Layer 12 of a small transformer language model trained on English Wikipedia (15 layers, counted from 0, width 128).
A neuron's activation on a vector x is SiLU(gate . x) times (in . x), where the dot is the dot product.

Input weights of the MLP neurons that the questions are about. A number n stands for (n - 500) times 0.00088.
n14 gate: 529 449 574 497 590 538 255 451 436 456 496 559 350 415 505 487 609 327 469 457 480 577 571 542 511 474 670 570 432 402 454 481 487 378 614 535 555 475 605 567 737 414 636 609 581 291 503 392 529 585 744 517 380 555 456 599 500 450 291 538 563 636 422 359 535 449 430 450 331 583 643 615 341 435 320 541 435 408 455 510 520 478 406 571 580 346 516 514 605 392 578 500 620 224 734 362 296 422 360 340 559 542 447 395 474 698 524 302 698 488 367 415 593 547 506 534 417 473 342 356 523 474 564 719 513 613 410 474
n29 gate: 546 512 556 653 502 699 495 629 519 337 466 488 405 561 509 532 383 347 501 559 712 491 505 411 404 351 455 488 403 567 645 449 495 411 625 587 430 684 482 482 685 536 410 466 613 559 444 546 411 491 361 400 545 544 606 567 612 474 526 435 495 585 565 467 363 516 444 401 288 570 260 469 523 500 444 470 500 612 483 474 426 363 467 441 456 505 597 469 496 402 480 708 590 612 612 566 418 616 671 571 541 726 499 525 609 345 525 596 437 365 382 400 669 608 381 620 438 358 547 555 462 626 354 577 561 469 481 511
n81 gate: 475 488 339 375 482 400 329 547 472 527 737 415 505 638 410 461 479 471 649 562 691 329 461 426 435 566 532 518 580 487 459 531 531 411 526 613 557 445 494 629 545 520 505 470 477 287 661 548 320 271 496 656 340 554 745 632 415 590 593 336 492 513 390 592 630 422 609 735 380 584 587 797 497 426 491 648 393 609 536 470 334 455 587 655 295 377 406 438 590 599 425 530 585 540 457 552 402 652 477 485 386 424 467 458 426 509 462 358 599 653 602 558 384 513 396 380 664 443 508 594 357 580 641 565 496 536 554 488
n128 gate: 384 462 515 382 495 535 409 364 629 584 503 501 451 361 298 405 599 411 523 538 310 532 413 535 402 545 651 385 373 679 467 488 402 397 406 585 577 310 479 550 659 532 401 682 572 575 604 277 579 513 593 544 400 301 462 489 505 403 577 379 534 456 604 422 552 530 620 390 428 439 384 555 240 392 533 446 481 211 447 379 485 634 580 523 435 390 467 549 573 441 509 412 448 629 524 513 645 418 476 510 487 412 622 388 533 352 575 463 571 673 608 510 470 537 592 395 405 597 227 618 563 510 476 542 685 559 431 417
n172 gate: 481 565 659 634 487 424 371 490 310 487 611 628 503 254 502 348 583 678 489 494 476 447 676 719 390 420 508 320 443 663 558 388 495 450 550 576 461 566 437 530 619 704 509 541 551 639 537 519 576 362 441 520 511 401 228 452 487 443 434 613 415 549 422 539 413 663 554 539 604 386 397 516 518 474 538 406 376 414 486 682 514 467 423 494 639 534 672 483 524 394 430 311 528 526 535 498 499 540 386 598 475 505 614 421 445 282 532 437 200 484 327 305 421 407 608 486 474 603 538 497 245 585 443 761 425 495 612 435
n219 gate: 490 579 609 696 588 516 423 430 330 576 612 456 451 260 400 501 714 569 627 428 473 393 539 430 485 522 571 633 517 639 581 503 650 307 391 436 563 359 489 578 437 573 709 398 344 501 596 486 449 406 390 550 493 561 580 522 527 391 460 480 520 447 385 321 604 570 436 484 544 430 442 577 500 511 595 580 472 584 515 423 459 561 727 562 404 256 351 570 449 311 484 492 425 404 498 466 354 612 469 719 527 561 464 520 504 401 464 401 587 582 600 608 577 734 595 556 398 565 241 524 526 531 417 578 645 518 505 492
n220 gate: 632 774 662 398 421 409 511 582 619 711 456 547 377 584 585 557 636 562 557 515 425 331 424 477 565 496 630 580 573 597 545 495 468 594 474 397 598 480 532 452 490 547 491 544 392 455 724 608 539 435 724 519 391 382 472 391 403 584 660 644 329 363 605 521 421 608 711 576 504 428 575 499 348 515 463 461 370 470 683 550 638 556 497 638 435 510 544 387 628 337 745 404 387 541 574 426 527 433 740 552 482 382 715 413 593 581 546 517 411 774 510 492 357 734 721 345 467 446 664 618 469 458 590 530 492 624 437 606
n227 gate: 442 469 389 468 510 295 538 393 320 428 616 482 511 570 448 506 635 397 364 615 433 334 674 559 573 500 420 466 560 471 594 368 470 546 525 366 538 689 332 540 516 453 654 398 504 341 733 463 349 327 525 528 516 503 528 319 556 334 348 351 308 547 489 480 592 386 539 520 589 395 388 471 451 442 386 525 536 582 484 484 468 540 419 688 341 349 421 608 505 535 587 405 560 486 701 337 494 661 393 341 655 530 540 472 520 477 418 505 414 380 396 350 487 594 401 484 443 599 494 559 539 565 400 540 491 441 377 490
n234 gate: 284 398 434 449 506 462 277 437 369 558 449 555 601 462 434 688 427 578 395 567 540 388 416 666 434 522 434 723 611 547 530 357 756 457 502 568 641 650 520 508 461 446 587 469 411 436 737 571 518 391 535 559 436 328 433 302 547 613 289 490 474 572 458 536 603 573 451 579 480 469 438 562 510 401 424 638 560 552 320 493 332 611 567 568 604 348 421 592 480 299 453 567 514 341 517 310 638 575 516 251 518 549 623 463 572 651 574 452 506 431 520 551 589 448 485 553 382 425 643 362 546 599 563 609 557 430 630 450
n254 gate: 630 489 604 319 718 471 423 518 544 588 674 292 582 360 521 435 450 319 462 501 564 383 386 520 577 663 497 342 589 616 449 552 477 420 582 585 379 620 359 474 551 423 446 542 490 433 418 445 530 532 624 507 420 535 617 525 605 723 551 476 459 456 678 436 522 478 423 470 468 412 372 753 443 494 539 534 256 408 510 348 561 409 585 444 472 451 537 503 638 490 608 465 549 494 449 597 606 537 444 479 351 361 599 507 441 528 582 556 417 485 435 514 560 423 545 560 259 428 580 402 540 468 441 510 456 570 487 734
n14 in: 560 411 418 546 584 435 457 496 514 580 546 382 410 608 624 488 440 538 675 432 489 655 629 614 640 302 690 433 443 435 433 402 474 484 438 435 560 448 718 688 516 483 572 673 524 506 409 559 516 564 736 416 447 543 615 533 163 508 529 663 460 564 531 653 566 459 645 632 524 651 637 386 513 440 642 608 264 742 487 418 548 465 443 377 484 672 365 453 670 706 370 447 565 27 529 583 481 432 422 328 508 607 443 607 597 491 479 490 559 539 474 355 577 659 526 381 424 451 398 447 453 322 591 340 496 391 422 633
n29 in: 586 354 379 497 517 468 504 590 219 485 432 544 524 469 499 514 569 430 498 522 545 494 440 682 713 572 529 355 660 427 489 596 411 382 544 326 430 395 561 480 499 446 466 401 397 489 507 588 416 475 553 563 271 448 493 457 480 587 649 483 495 362 465 655 421 532 494 490 541 568 515 625 491 448 278 527 669 381 456 499 412 584 665 648 425 560 518 546 418 307 569 434 367 535 567 544 519 487 355 421 551 390 471 504 554 596 456 421 513 487 462 559 649 476 604 437 489 786 396 559 541 472 450 422 346 209 488 582
n81 in: 672 610 488 483 673 474 645 532 703 475 575 561 641 520 524 482 467 629 680 582 592 530 597 540 398 577 536 382 567 501 452 591 627 541 612 407 559 316 504 601 577 349 354 577 608 545 460 351 407 311 331 598 460 479 554 413 425 431 495 392 568 648 416 423 505 453 445 506 490 522 472 537 423 436 552 681 415 632 308 491 564 561 643 577 406 457 569 406 395 522 390 614 561 399 566 660 485 541 572 397 612 475 519 668 433 350 488 664 403 375 381 508 599 390 420 552 591 636 439 344 543 668 324 583 663 408 597 431
n128 in: 455 388 380 461 472 547 488 411 635 394 556 446 354 483 392 497 695 544 572 603 404 422 392 367 458 500 634 536 575 579 469 549 443 446 423 483 630 402 375 458 451 718 310 582 614 595 300 377 598 529 596 429 481 509 446 487 491 500 575 600 327 538 569 254 437 564 436 646 524 327 477 273 441 417 441 460 554 395 549 514 398 577 345 545 668 402 428 558 464 465 642 443 381 610 514 493 542 304 552 582 420 426 310 537 519 554 511 344 477 564 615 461 604 574 509 390 655 550 359 400 336 661 518 422 380 605 355 757
n172 in: 483 438 545 470 539 439 418 682 335 454 569 477 573 423 342 555 427 413 523 729 394 557 556 480 600 498 495 589 563 541 599 443 559 531 556 594 562 425 512 567 433 393 684 246 361 398 513 636 587 425 392 629 651 295 245 392 392 472 543 481 331 628 380 538 515 439 432 600 532 414 470 503 631 535 529 327 559 403 438 735 468 430 542 593 273 501 267 633 502 366 554 438 402 569 439 471 501 419 381 337 515 426 653 478 506 498 359 338 432 546 381 603 729 561 477 423 483 494 566 598 588 243 461 575 505 509 428 462
n219 in: 418 540 480 497 386 659 429 622 533 513 531 514 494 565 354 479 566 472 488 753 489 488 655 510 699 548 494 531 406 438 393 440 589 666 487 449 626 502 639 483 713 503 615 493 766 414 477 469 598 377 460 502 442 559 410 612 489 594 407 605 623 673 430 545 597 456 598 496 578 513 552 559 586 579 610 341 620 469 416 573 394 448 339 486 501 442 614 509 648 374 498 446 600 545 504 535 531 386 533 452 574 363 474 478 522 555 494 603 458 455 256 401 634 506 643 729 449 424 533 443 540 595 529 502 520 526 537 680
n220 in: 630 435 399 449 522 646 472 478 500 486 642 427 373 635 431 429 397 418 605 490 629 396 536 305 449 423 672 578 437 439 425 412 468 480 446 383 457 385 504 421 473 372 747 404 529 494 489 477 485 477 505 446 618 509 438 415 427 505 505 417 468 505 436 430 436 532 459 520 550 630 470 465 373 672 472 410 390 345 627 532 786 371 547 383 578 445 412 528 710 397 608 434 410 395 531 516 451 464 386 515 627 318 361 603 481 543 453 474 682 610 535 349 508 659 528 555 502 631 518 563 598 644 712 411 440 462 451 651
n227 in: 623 457 404 529 662 535 658 566 326 417 578 512 574 625 536 573 609 521 352 781 593 633 517 473 436 558 544 517 496 397 427 509 438 529 561 348 528 500 583 486 625 445 419 322 496 390 611 568 432 522 367 498 553 695 393 437 515 275 482 375 429 431 453 522 602 282 540 452 477 425 444 489 440 565 466 458 533 585 580 345 261 449 512 497 616 492 526 740 452 511 557 488 428 470 690 425 385 613 423 477 504 759 519 413 436 402 537 495 452 498 402 661 428 495 391 551 456 507 368 663 441 572 488 548 610 406 394 447
n234 in: 537 555 476 454 492 618 461 541 515 433 506 475 606 526 582 468 494 509 598 520 645 577 475 512 432 603 536 458 503 632 489 542 622 436 506 534 367 549 393 504 774 545 489 535 396 469 433 395 594 405 568 465 384 634 447 482 513 612 189 611 587 351 694 417 550 519 438 502 463 499 727 670 510 658 383 587 521 357 386 403 663 447 471 615 603 532 523 580 571 446 483 646 488 460 392 285 613 572 429 478 569 433 513 522 456 745 370 437 683 360 619 409 608 452 301 308 531 434 734 466 464 311 461 479 404 425 552 694
n254 in: 548 464 454 642 641 478 412 315 461 590 466 549 499 524 523 710 763 375 501 381 376 718 466 275 420 622 505 477 624 545 580 564 452 435 572 583 346 445 515 477 513 528 453 701 590 494 355 488 550 644 511 582 417 578 523 340 723 611 510 512 591 381 476 301 533 541 468 610 552 486 506 465 413 383 474 489 371 447 514 619 452 459 568 485 361 511 518 558 486 340 607 488 432 711 464 495 446 312 582 454 451 526 628 552 535 425 294 631 510 527 336 480 451 622 328 479 567 484 709 479 605 700 458 422 453 688 419 466

Each question shows a token from some text and the vector x that enters the MLP there. A number n stands for (n - 500) times 0.017.

" in": 588 534 455 526 570 508 446 431 418 509 437 572 450 494 634 498 516 478 519 492 524 538 604 456 587 507 435 527 597 424 581 729 407 549 623 507 423 395 543 553 557 407 590 509 454 448 530 447 504 695 526 482 659 509 446 564 358 596 462 554 498 466 509 563 453 508 460 513 601 473 526 476 403 520 442 500 432 463 491 500 485 534 560 533 542 621 530 637 495 489 584 474 557 486 527 431 382 495 520 502 503 436 518 555 515 528 476 508 461 556 410 529 520 646 497 434 601 559 469 513 452 461 514 512 487 522 565 459
Which of these neurons fires most? n14

"le": 507 566 375 388 511 469 519 461 367 549 457 506 532 626 562 532 629 433 544 439 459 446 540 478 517 521 445 544 286 450 428 518 248 530 570 576 656 265 669 522 425 284 560 519 494 400 359 524 532 537 435 545 444 586 613 516 551 443 500 381 476 589 455 452 542 372 392 447 424 591 533 458 452 481 467 418 559 434 579 398 422 487 484 430 449 425 314 549 292 577 429 532 531 559 397 447 572 613 523 480 438 497 330 504 423 597 435 581 547 584 564 419 567 507 539 581 506 575 429 539 524 451 471 594 439 494 514 511
Which of these neurons fires most? n227

"com": 539 401 528 486 525 515 507 475 445 570 495 551 558 442 551 517 455 440 565 414 550 420 592 366 709 507 377 445 536 501 372 628 473 447 489 504 562 551 523 579 558 420 520 523 516 497 537 460 514 579 440 511 581 578 548 473 406 361 372 586 423 282 444 445 559 436 515 325 578 499 537 554 490 391 358 412 534 608 539 685 570 486 485 377 515 558 367 560 374 385 523 491 431 509 498 411 352 582 457 595 488 461 482 550 581 514 403 431 428 541 481 446 439 559 538 486 450 552 564 499 464 607 526 615 499 382 553 541
Which of these neurons fires most? n227

"erm": 554 479 336 582 552 492 521 582 494 586 532 497 579 376 451 553 501 611 474 476 471 476 452 497 520 326 476 604 632 539 480 668 426 500 479 544 585 571 598 553 546 345 500 361 545 422 601 511 361 475 491 463 469 620 484 305 499 541 497 585 340 473 510 580 469 447 530 494 562 540 537 453 435 503 472 533 556 390 523 477 489 438 575 440 425 520 600 600 407 468 554 531 291 444 488 420 548 464 634 602 522 517 383 529 447 511 456 564 528 554 401 482 454 449 465 402 412 551 489 425 522 455 489 548 552 378 428 498
Which of these neurons fires most? n227

" for": 493 506 445 490 459 518 521 583 497 474 490 537 483 472 494 408 553 517 526 488 499 486 562 476 577 511 403 528 549 354 467 677 510 390 574 541 430 469 612 463 493 511 562 580 425 504 469 528 537 682 409 506 622 580 488 478 487 476 544 643 452 515 507 566 495 544 410 512 521 601 488 550 454 468 455 466 544 538 510 517 400 490 575 505 533 694 604 518 515 465 503 608 554 478 482 515 493 479 527 482 490 503 500 616 567 575 487 510 472 488 386 478 511 528 521 441 595 515 491 513 431 481 500 560 534 487 545 486
The two highest activations, in order: n29, n220

" Sh": 486 525 617 562 540 505 505 595 524 492 499 426 590 530 551 433 519 414 419 479 471 513 505 606 560 462 482 441 467 519 484 510 368 544 569 572 544 430 471 490 615 558 514 513 446 466 447 528 442 440 420 488 519 476 439 568 441 607 564 477 592 587 477 436 538 464 530 476 522 457 526 572 598 486 579 432 486 465 461 445 474 540 505 447 392 455 566 470 499 507 524 541 222 431 481 494 510 548 624 535 522 587 517 678 521 533 526 607 485 573 423 528 524 390 470 482 385 466 544 534 574 475 569 518 532 510 501 434
Which of these neurons fires most? n234

" N": 539 513 592 564 442 464 419 618 460 489 505 508 522 483 518 602 481 499 492 464 460 443 544 418 608 564 534 539 455 512 526 510 543 482 520 432 513 511 463 509 546 458 540 496 490 443 509 493 612 478 411 427 573 491 448 496 584 508 547 540 520 554 551 442 482 500 520 545 535 524 476 486 489 423 530 396 575 445 507 462 529 545 556 516 536 459 544 562 528 443 458 603 335 432 520 571 545 574 477 552 522 584 473 784 496 505 440 581 495 494 500 479 506 406 562 517 456 510 547 514 528 471 487 503 524 549 449 493
Which of these neurons fires most? n219

" ": 510 481 547 483 476 570 426 527 589 514 459 340 469 506 365 443 500 388 515 430 489 523 539 470 669 481 454 517 503 464 525 586 593 484 465 520 429 520 554 555 403 566 372 521 535 451 509 686 438 509 552 556 659 460 494 612 435 548 543 566 496 592 497 517 465 446 464 487 488 425 521 487 480 472 459 521 505 547 499 520 624 496 534 489 512 476 443 532 546 608 462 537 546 454 490 523 466 459 500 596 518 540 491 613 422 515 385 501 413 546 728 496 503 488 500 590 460 444 567 516 386 469 416 502 368 465 544 478
The most active neuron and its activation: n227, at about 0.62

" p": 428 522 522 461 543 416 474 465 504 475 468 446 403 587 485 476 459 496 555 557 459 521 547 492 464 544 410 481 456 531 518 531 547 483 461 522 472 521 426 507 410 486 546 427 480 553 460 492 424 494 533 492 455 531 455 493 531 535 495 460 437 524 501 484 378 453 545 436 487 459 593 488 448 442 441 539 509 529 437 445 632 400 409 474 519 435 507 511 444 457 510 452 425 473 417 508 500 471 456 473 492 568 517 789 415 559 485 565 427 578 458 369 456 491 491 472 479 630 497 424 487 455 517 415 493 430 541 489
Which of these neurons fires most? n219

" |": 382 476 539 462 456 503 478 513 517 436 478 674 524 470 484 464 549 413 490 450 544 502 498 453 503 531 432 507 593 293 433 495 600 427 522 559 528 503 490 491 435 513 486 538 538 427 570 494 513 600 517 522 580 532 536 479 602 552 413 503 511 440 387 525 590 527 471 475 455 583 563 477 493 504 441 581 335 471 384 485 607 526 448 524 446 492 432 423 550 602 589 556 429 448 535 478 433 480 483 494 518 472 434 490 479 586 495 543 524 485 454 526 473 461 315 420 598 500 457 478 513 497 433 418 501 535 528 437
The three highest activations, in order: n234, n81, n219

" of": 559 447 491 535 489 504 409 481 391 489 480 597 466 515 446 472 495 489 492 449 560 531 423 510 568 500 451 448 542 353 460 727 493 506 547 372 309 471 468 420 416 504 590 510 478 491 446 510 543 569 439 517 443 544 497 552 444 542 482 492 512 415 567 480 448 575 515 415 561 550 526 511 565 468 426 458 498 429 439 530 458 477 432 416 549 671 509 492 534 413 568 468 588 474 524 427 407 564 495 439 467 578 452 499 501 560 517 577 431 536 416 477 495 378 392 569 541 490 458 585 442 476 466 508 489 529 511 476
The most active neuron and its activation: n29, at about 0.52

"9": 600 562 368 522 508 628 486 431 529 509 490 466 449 504 567 497 447 491 573 549 482 478 531 482 522 523 554 604 642 369 381 553 554 530 597 423 599 596 519 657 403 372 555 573 622 523 403 546 535 492 585 510 636 541 566 526 520 510 573 432 552 536 466 468 522 480 467 395 545 552 461 523 500 398 557 503 594 513 460 553 434 421 439 487 571 433 496 448 620 370 490 539 649 447 543 547 499 712 555 318 493 549 448 432 579 440 459 455 478 398 533 620 448 538 526 550 513 532 478 446 515 495 441 544 337 391 582 529
Which of these neurons fires most? n14

"ath": 567 446 489 490 557 533 575 528 440 470 483 536 430 558 571 509 491 516 513 505 592 530 472 698 577 573 453 517 585 506 591 752 400 498 533 548 570 450 417 442 503 486 484 556 555 573 534 430 512 602 437 592 406 537 476 602 538 580 469 454 572 421 433 577 469 399 491 399 536 385 474 462 531 559 506 539 517 593 492 614 445 516 459 548 316 498 444 515 439 514 442 415 418 607 485 583 537 506 531 486 464 546 521 534 529 516 552 463 572 529 457 460 485 292 365 610 617 420 475 541 588 452 606 481 472 450 427 452
Which of these neurons fires most? n220

"im": 500 498 512 499 451 352 490 543 473 598 467 444 565 523 565 484 461 449 440 479 315 596 458 468 505 324 423 430 591 542 456 521 673 603 464 557 466 575 477 546 570 416 576 588 553 503 450 465 465 564 511 468 545 574 381 424 531 461 527 627 639 426 575 320 548 361 487 384 639 596 545 552 641 531 489 397 527 576 444 447 468 544 374 345 516 517 365 491 420 508 639 412 420 496 476 503 500 631 445 624 557 451 585 536 507 445 416 342 494 681 474 336 379 554 492 560 514 466 685 488 516 501 516 546 554 461 523 504
Which of these neurons fires most? n29

"er": 537 535 557 470 533 575 522 456 513 537 471 628 550 516 504 404 509 521 464 455 540 428 498 421 491 547 416 542 518 453 512 772 451 560 449 461 486 484 488 485 520 511 462 588 491 528 494 580 545 488 517 448 498 457 496 505 471 507 560 450 481 328 534 486 502 495 509 444 530 433 490 484 450 608 463 506 506 475 453 534 533 499 474 520 519 467 401 524 478 533 499 436 242 505 457 591 517 491 593 416 418 505 439 531 498 523 466 502 431 424 574 577 478 509 498 483 555 447 475 510 419 423 534 467 477 484 520 518
The two highest activations, in order: n219, n14

"g": 438 485 567 432 255 500 435 484 491 562 604 503 502 447 409 647 554 417 485 550 581 493 466 396 630 510 382 473 646 502 622 573 683 480 537 549 412 671 531 605 523 473 589 479 499 553 500 464 355 567 530 495 508 477 557 545 455 487 431 330 433 386 494 478 467 561 498 540 465 427 591 528 484 595 458 600 557 587 548 539 443 378 595 543 586 479 503 472 454 508 489 618 319 408 557 473 552 551 521 550 507 458 338 560 465 693 569 637 641 522 513 441 503 519 494 472 452 536 562 464 485 583 511 599 604 501 525 455
Which of these neurons fires most? n234

"oman": 463 507 541 568 474 485 442 457 537 437 444 512 540 469 600 426 469 533 428 459 540 511 541 591 564 636 301 503 397 490 584 745 373 482 481 431 511 507 240 405 509 495 431 412 548 520 427 498 407 637 478 551 517 421 513 505 661 579 523 495 525 417 534 539 433 571 468 477 465 496 508 463 647 575 533 551 495 506 437 531 423 552 431 382 498 514 491 518 517 408 429 415 549 528 488 611 469 594 551 517 467 550 424 416 509 434 437 612 397 461 506 503 452 437 449 492 579 570 486 576 457 485 525 488 461 499 377 505
Which of these neurons fires most? n29

" Al": 534 497 526 505 465 564 473 579 494 467 473 484 498 438 571 426 577 436 484 436 491 436 520 487 504 471 562 396 523 515 361 667 460 616 609 510 529 531 412 531 513 473 584 525 535 480 475 571 586 547 496 441 548 497 497 567 372 542 573 605 454 489 431 436 521 585 459 427 494 458 514 502 523 456 421 468 401 545 453 409 543 432 670 474 507 503 550 625 424 420 591 450 286 464 511 388 449 604 552 468 522 596 544 656 518 513 480 491 534 543 505 514 499 436 649 496 464 578 513 547 445 530 574 416 515 436 498 605
Which of these neurons fires most? n220

" as": 499 549 420 612 476 455 390 561 539 504 525 492 467 482 593 468 385 533 501 410 566 553 480 542 487 522 379 431 497 408 509 714 537 438 666 462 542 516 441 456 579 530 559 558 533 394 509 532 543 454 451 496 548 517 426 545 504 395 501 556 483 491 505 578 481 472 476 486 433 547 456 556 507 563 596 505 520 491 513 452 476 486 459 456 458 671 440 523 517 561 528 549 666 548 538 496 442 529 514 503 548 459 474 612 526 511 409 450 460 448 419 431 427 455 480 429 600 530 514 496 484 564 439 410 543 499 554 445
The three highest activations, in order: n81, n128, n220

".": 458 508 486 505 529 514 391 484 530 452 509 483 496 486 513 437 474 455 601 459 490 534 538 471 536 426 453 509 611 289 477 660 500 508 550 521 492 563 472 553 501 488 502 493 515 487 434 497 493 513 460 562 469 475 503 458 479 551 395 508 622 393 563 463 533 506 426 482 462 632 541 577 492 604 501 544 450 474 466 476 508 495 518 536 534 455 523 458 506 528 469 617 562 474 448 465 625 486 480 543 536 616 330 586 447 491 533 516 505 478 454 548 511 400 366 560 690 478 481 489 536 503 443 403 538 537 549 586
The most active neuron and its activation: n81, at about 1.4

" the": 525 556 451 484 500 464 578 459 532 419 487 550 490 497 532 537 533 463 493 524 484 584 511 478 541 496 436 540 506 302 499 708 565 469 618 528 413 487 524 476 565 497 494 513 451 528 516 494 470 554 540 496 544 488 486 509 508 470 476 519 457 444 490 482 512 525 498 564 472 531 486 545 561 480 454 482 428 481 505 512 493 485 470 492 549 739 510 479 551 484 526 473 612 421 430 470 515 572 482 475 541 517 401 560 466 523 478 540 487 514 508 440 488 478 546 470 403 617 521 444 565 537 480 504 504 466 532 501
The most active neuron and its activation: n14, at about 0.55

" her": 476 502 470 526 567 524 564 539 473 517 472 512 436 427 576 417 572 455 425 534 477 610 461 582 484 536 386 509 405 360 524 722 603 424 472 607 405 492 500 439 587 546 468 514 463 544 377 462 535 537 518 492 539 498 437 495 587 487 508 531 488 475 524 563 532 554 459 516 544 503 404 550 593 423 402 522 598 541 505 508 406 527 436 411 407 560 421 586 502 484 518 495 586 467 460 356 531 541 531 450 538 411 406 628 501 436 499 561 547 605 500 433 519 507 484 433 508 517 460 369 406 518 448 414 452 419 429 497
The three highest activations, in order: n29, n220, n81

" Pl": 517 425 484 542 509 458 495 413 530 407 486 448 620 401 568 447 531 503 614 502 473 536 472 454 529 430 404 543 421 527 581 522 378 503 589 539 508 480 548 553 506 448 487 430 568 497 546 524 457 525 439 492 603 548 508 488 462 528 423 482 485 496 433 554 574 563 497 539 368 563 530 565 483 360 470 448 521 516 564 480 645 411 436 572 459 492 557 414 542 417 559 494 336 510 486 478 509 615 581 478 535 521 508 731 462 581 442 620 455 578 484 567 519 392 504 437 457 590 465 428 538 451 402 558 527 517 457 523
The three highest activations, in order: n128, n29, n254

"est": 614 601 492 565 413 486 677 475 374 488 463 593 619 511 557 522 493 368 557 573 365 575 491 530 504 518 454 425 430 453 582 628 670 490 397 569 672 359 671 550 376 510 488 560 468 579 607 395 490 574 425 626 531 465 570 493 494 521 443 542 525 493 564 516 461 442 383 571 591 539 508 432 390 434 532 412 370 552 564 497 538 435 688 499 545 470 615 620 442 513 516 388 363 439 464 550 437 511 572 531 503 485 496 536 518 545 480 546 490 535 487 407 461 336 502 416 481 497 532 482 545 616 479 493 380 477 448 483
Which of these neurons fires most? n234

" suc": 450 348 488 564 485 516 546 512 479 443 516 393 534 453 508 350 432 459 459 432 568 424 295 401 652 565 438 659 453 493 546 575 533 459 426 438 438 452 471 526 526 568 589 446 564 460 481 464 492 483 392 530 597 465 537 696 453 481 580 492 581 419 534 616 501 474 460 506 555 612 397 642 440 551 539 416 486 506 449 444 423 627 421 404 538 599 447 447 554 493 402 479 702 491 514 537 531 455 532 538 480 442 527 582 543 467 500 477 467 528 437 568 493 572 531 571 519 658 587 449 496 522 506 455 502 494 473 430
The most active neuron and its activation: n234, at about 0.48

"on": 571 460 475 508 486 536 514 502 553 377 550 420 505 506 410 531 561 458 474 543 569 464 383 295 506 502 564 535 510 499 466 683 507 516 427 626 439 401 481 579 501 347 581 488 568 412 624 424 489 480 547 423 468 543 485 500 532 511 557 544 426 444 487 427 586 491 416 551 611 511 409 488 370 340 411 465 559 467 538 521 552 404 462 468 511 505 514 552 530 541 415 429 317 563 394 427 440 607 533 590 478 459 394 444 393 469 531 585 402 528 620 467 466 475 608 534 481 596 567 431 484 511 591 493 616 669 506 558
Which of these neurons fires most? n128

"B": 631 552 487 591 327 607 491 641 423 481 469 440 405 443 584 584 652 434 471 433 486 425 445 503 488 488 458 586 514 502 328 477 647 437 442 537 532 493 539 535 451 505 442 546 487 614 603 399 438 601 523 510 515 488 570 574 504 605 568 481 541 636 488 555 455 446 525 589 534 444 512 502 644 556 539 429 443 521 546 405 556 519 608 478 522 503 394 515 520 507 431 336 285 528 490 499 407 583 539 540 461 578 455 596 487 389 477 492 406 446 465 492 445 404 549 428 510 473 452 378 489 558 404 462 360 629 424 578
Which of these neurons fires most? n234

" O": 479 515 413 527 501 557 445 452 496 474 488 489 447 476 636 448 540 422 505 555 366 428 540 535 546 513 454 445 475 547 460 494 624 513 539 522 471 542 460 395 601 465 569 417 425 552 437 536 489 489 432 527 600 554 526 630 538 552 514 560 566 677 577 477 446 400 425 452 360 509 456 496 509 524 338 511 464 489 400 452 498 543 547 296 603 532 564 436 302 395 413 507 301 481 505 540 509 525 526 558 522 586 472 632 552 647 428 479 433 591 492 472 580 607 518 334 596 574 547 493 494 486 501 500 491 511 578 598
Which of these neurons fires most? n29

"5": 541 654 466 468 608 492 487 429 456 491 377 446 465 449 455 549 531 588 607 521 434 487 560 428 594 585 480 464 441 363 450 614 398 514 585 513 458 555 546 612 335 359 562 604 588 528 506 447 466 527 591 501 595 621 531 630 466 505 456 431 586 464 395 407 587 517 629 436 414 572 406 581 458 403 490 510 578 535 399 595 410 608 493 489 574 480 453 562 545 519 365 562 575 587 484 538 418 657 630 436 396 497 430 498 406 595 505 571 442 517 566 454 540 581 487 505 526 472 582 434 562 562 503 549 494 470 547 535
Which of these neurons fires most? n81

" un": 520 327 538 485 595 648 496 703 455 574 471 458 375 473 608 319 479 437 410 495 549 540 601 451 482 589 422 511 551 508 423 571 498 504 594 537 498 334 415 540 451 504 461 552 562 479 302 395 450 571 543 530 545 496 475 518 455 508 494 496 608 418 454 474 485 384 420 500 472 475 420 550 535 452 526 485 639 512 536 555 499 518 517 475 505 543 462 524 509 485 472 448 569 451 441 618 441 509 520 470 542 408 456 713 495 531 373 525 538 526 481 564 550 468 544 682 469 557 550 514 589 460 462 468 592 416 558 500
The two highest activations, in order: n254, n29

"ast": 516 569 437 460 443 463 555 605 440 418 468 530 481 578 679 461 477 520 488 516 428 595 518 446 545 473 517 494 493 513 531 736 541 570 611 432 606 523 468 539 495 458 542 554 437 513 538 429 456 659 550 468 504 454 564 497 476 499 515 518 476 407 474 443 591 472 441 539 637 569 391 431 522 464 368 521 491 651 531 482 508 550 536 504 486 506 584 562 478 462 457 396 322 532 605 674 670 452 548 547 429 528 510 497 508 484 429 514 574 539 479 412 515 440 585 451 540 493 581 439 612 573 565 492 472 466 600 507
Which of these neurons fires most? n172

"ain": 500 573 463 491 388 515 537 473 605 432 475 479 473 526 470 462 597 538 480 529 585 495 592 442 468 565 359 532 466 474 531 770 411 524 546 478 410 401 435 515 520 560 554 518 440 573 613 565 550 480 494 446 436 445 511 531 530 528 555 473 438 584 473 534 438 525 514 482 489 455 502 453 437 504 368 516 476 442 501 556 440 481 537 557 447 513 416 569 388 467 491 468 310 497 482 465 462 472 608 445 490 507 495 486 357 437 490 445 546 582 567 561 453 371 410 511 589 341 520 569 396 550 581 404 496 490 474 556
The most active neuron and its activation: n14, at about 0.72

"oll": 522 502 557 530 570 507 420 492 440 468 522 456 580 399 334 504 510 486 445 682 494 487 562 484 506 596 409 459 431 491 523 595 503 395 379 554 398 412 558 669 515 549 449 491 608 558 344 404 547 449 465 474 526 456 550 381 519 528 504 410 562 584 463 545 591 316 466 489 369 341 648 601 417 620 578 544 568 492 495 486 557 420 539 514 432 448 536 612 497 342 496 388 395 401 537 587 484 575 635 645 498 568 639 519 474 477 583 542 513 520 467 382 510 451 435 629 381 642 535 481 673 485 434 474 438 486 401 453
The most active neuron and its activation: n219, at about 4.2

" a": 556 549 432 567 523 546 504 443 546 498 498 503 473 485 487 436 494 486 586 560 473 588 596 440 525 591 457 527 448 349 507 661 543 467 592 574 396 397 617 439 570 554 500 476 476 531 544 536 530 456 508 563 585 511 487 548 548 500 507 545 481 550 505 523 555 482 435 561 543 495 545 546 632 454 477 505 328 448 414 469 429 514 546 522 496 684 556 511 413 433 475 354 548 393 471 566 432 522 465 551 542 454 412 623 507 552 482 506 505 586 613 483 456 610 531 462 512 589 559 450 570 551 419 486 462 416 531 493
The two highest activations, in order: n81, n219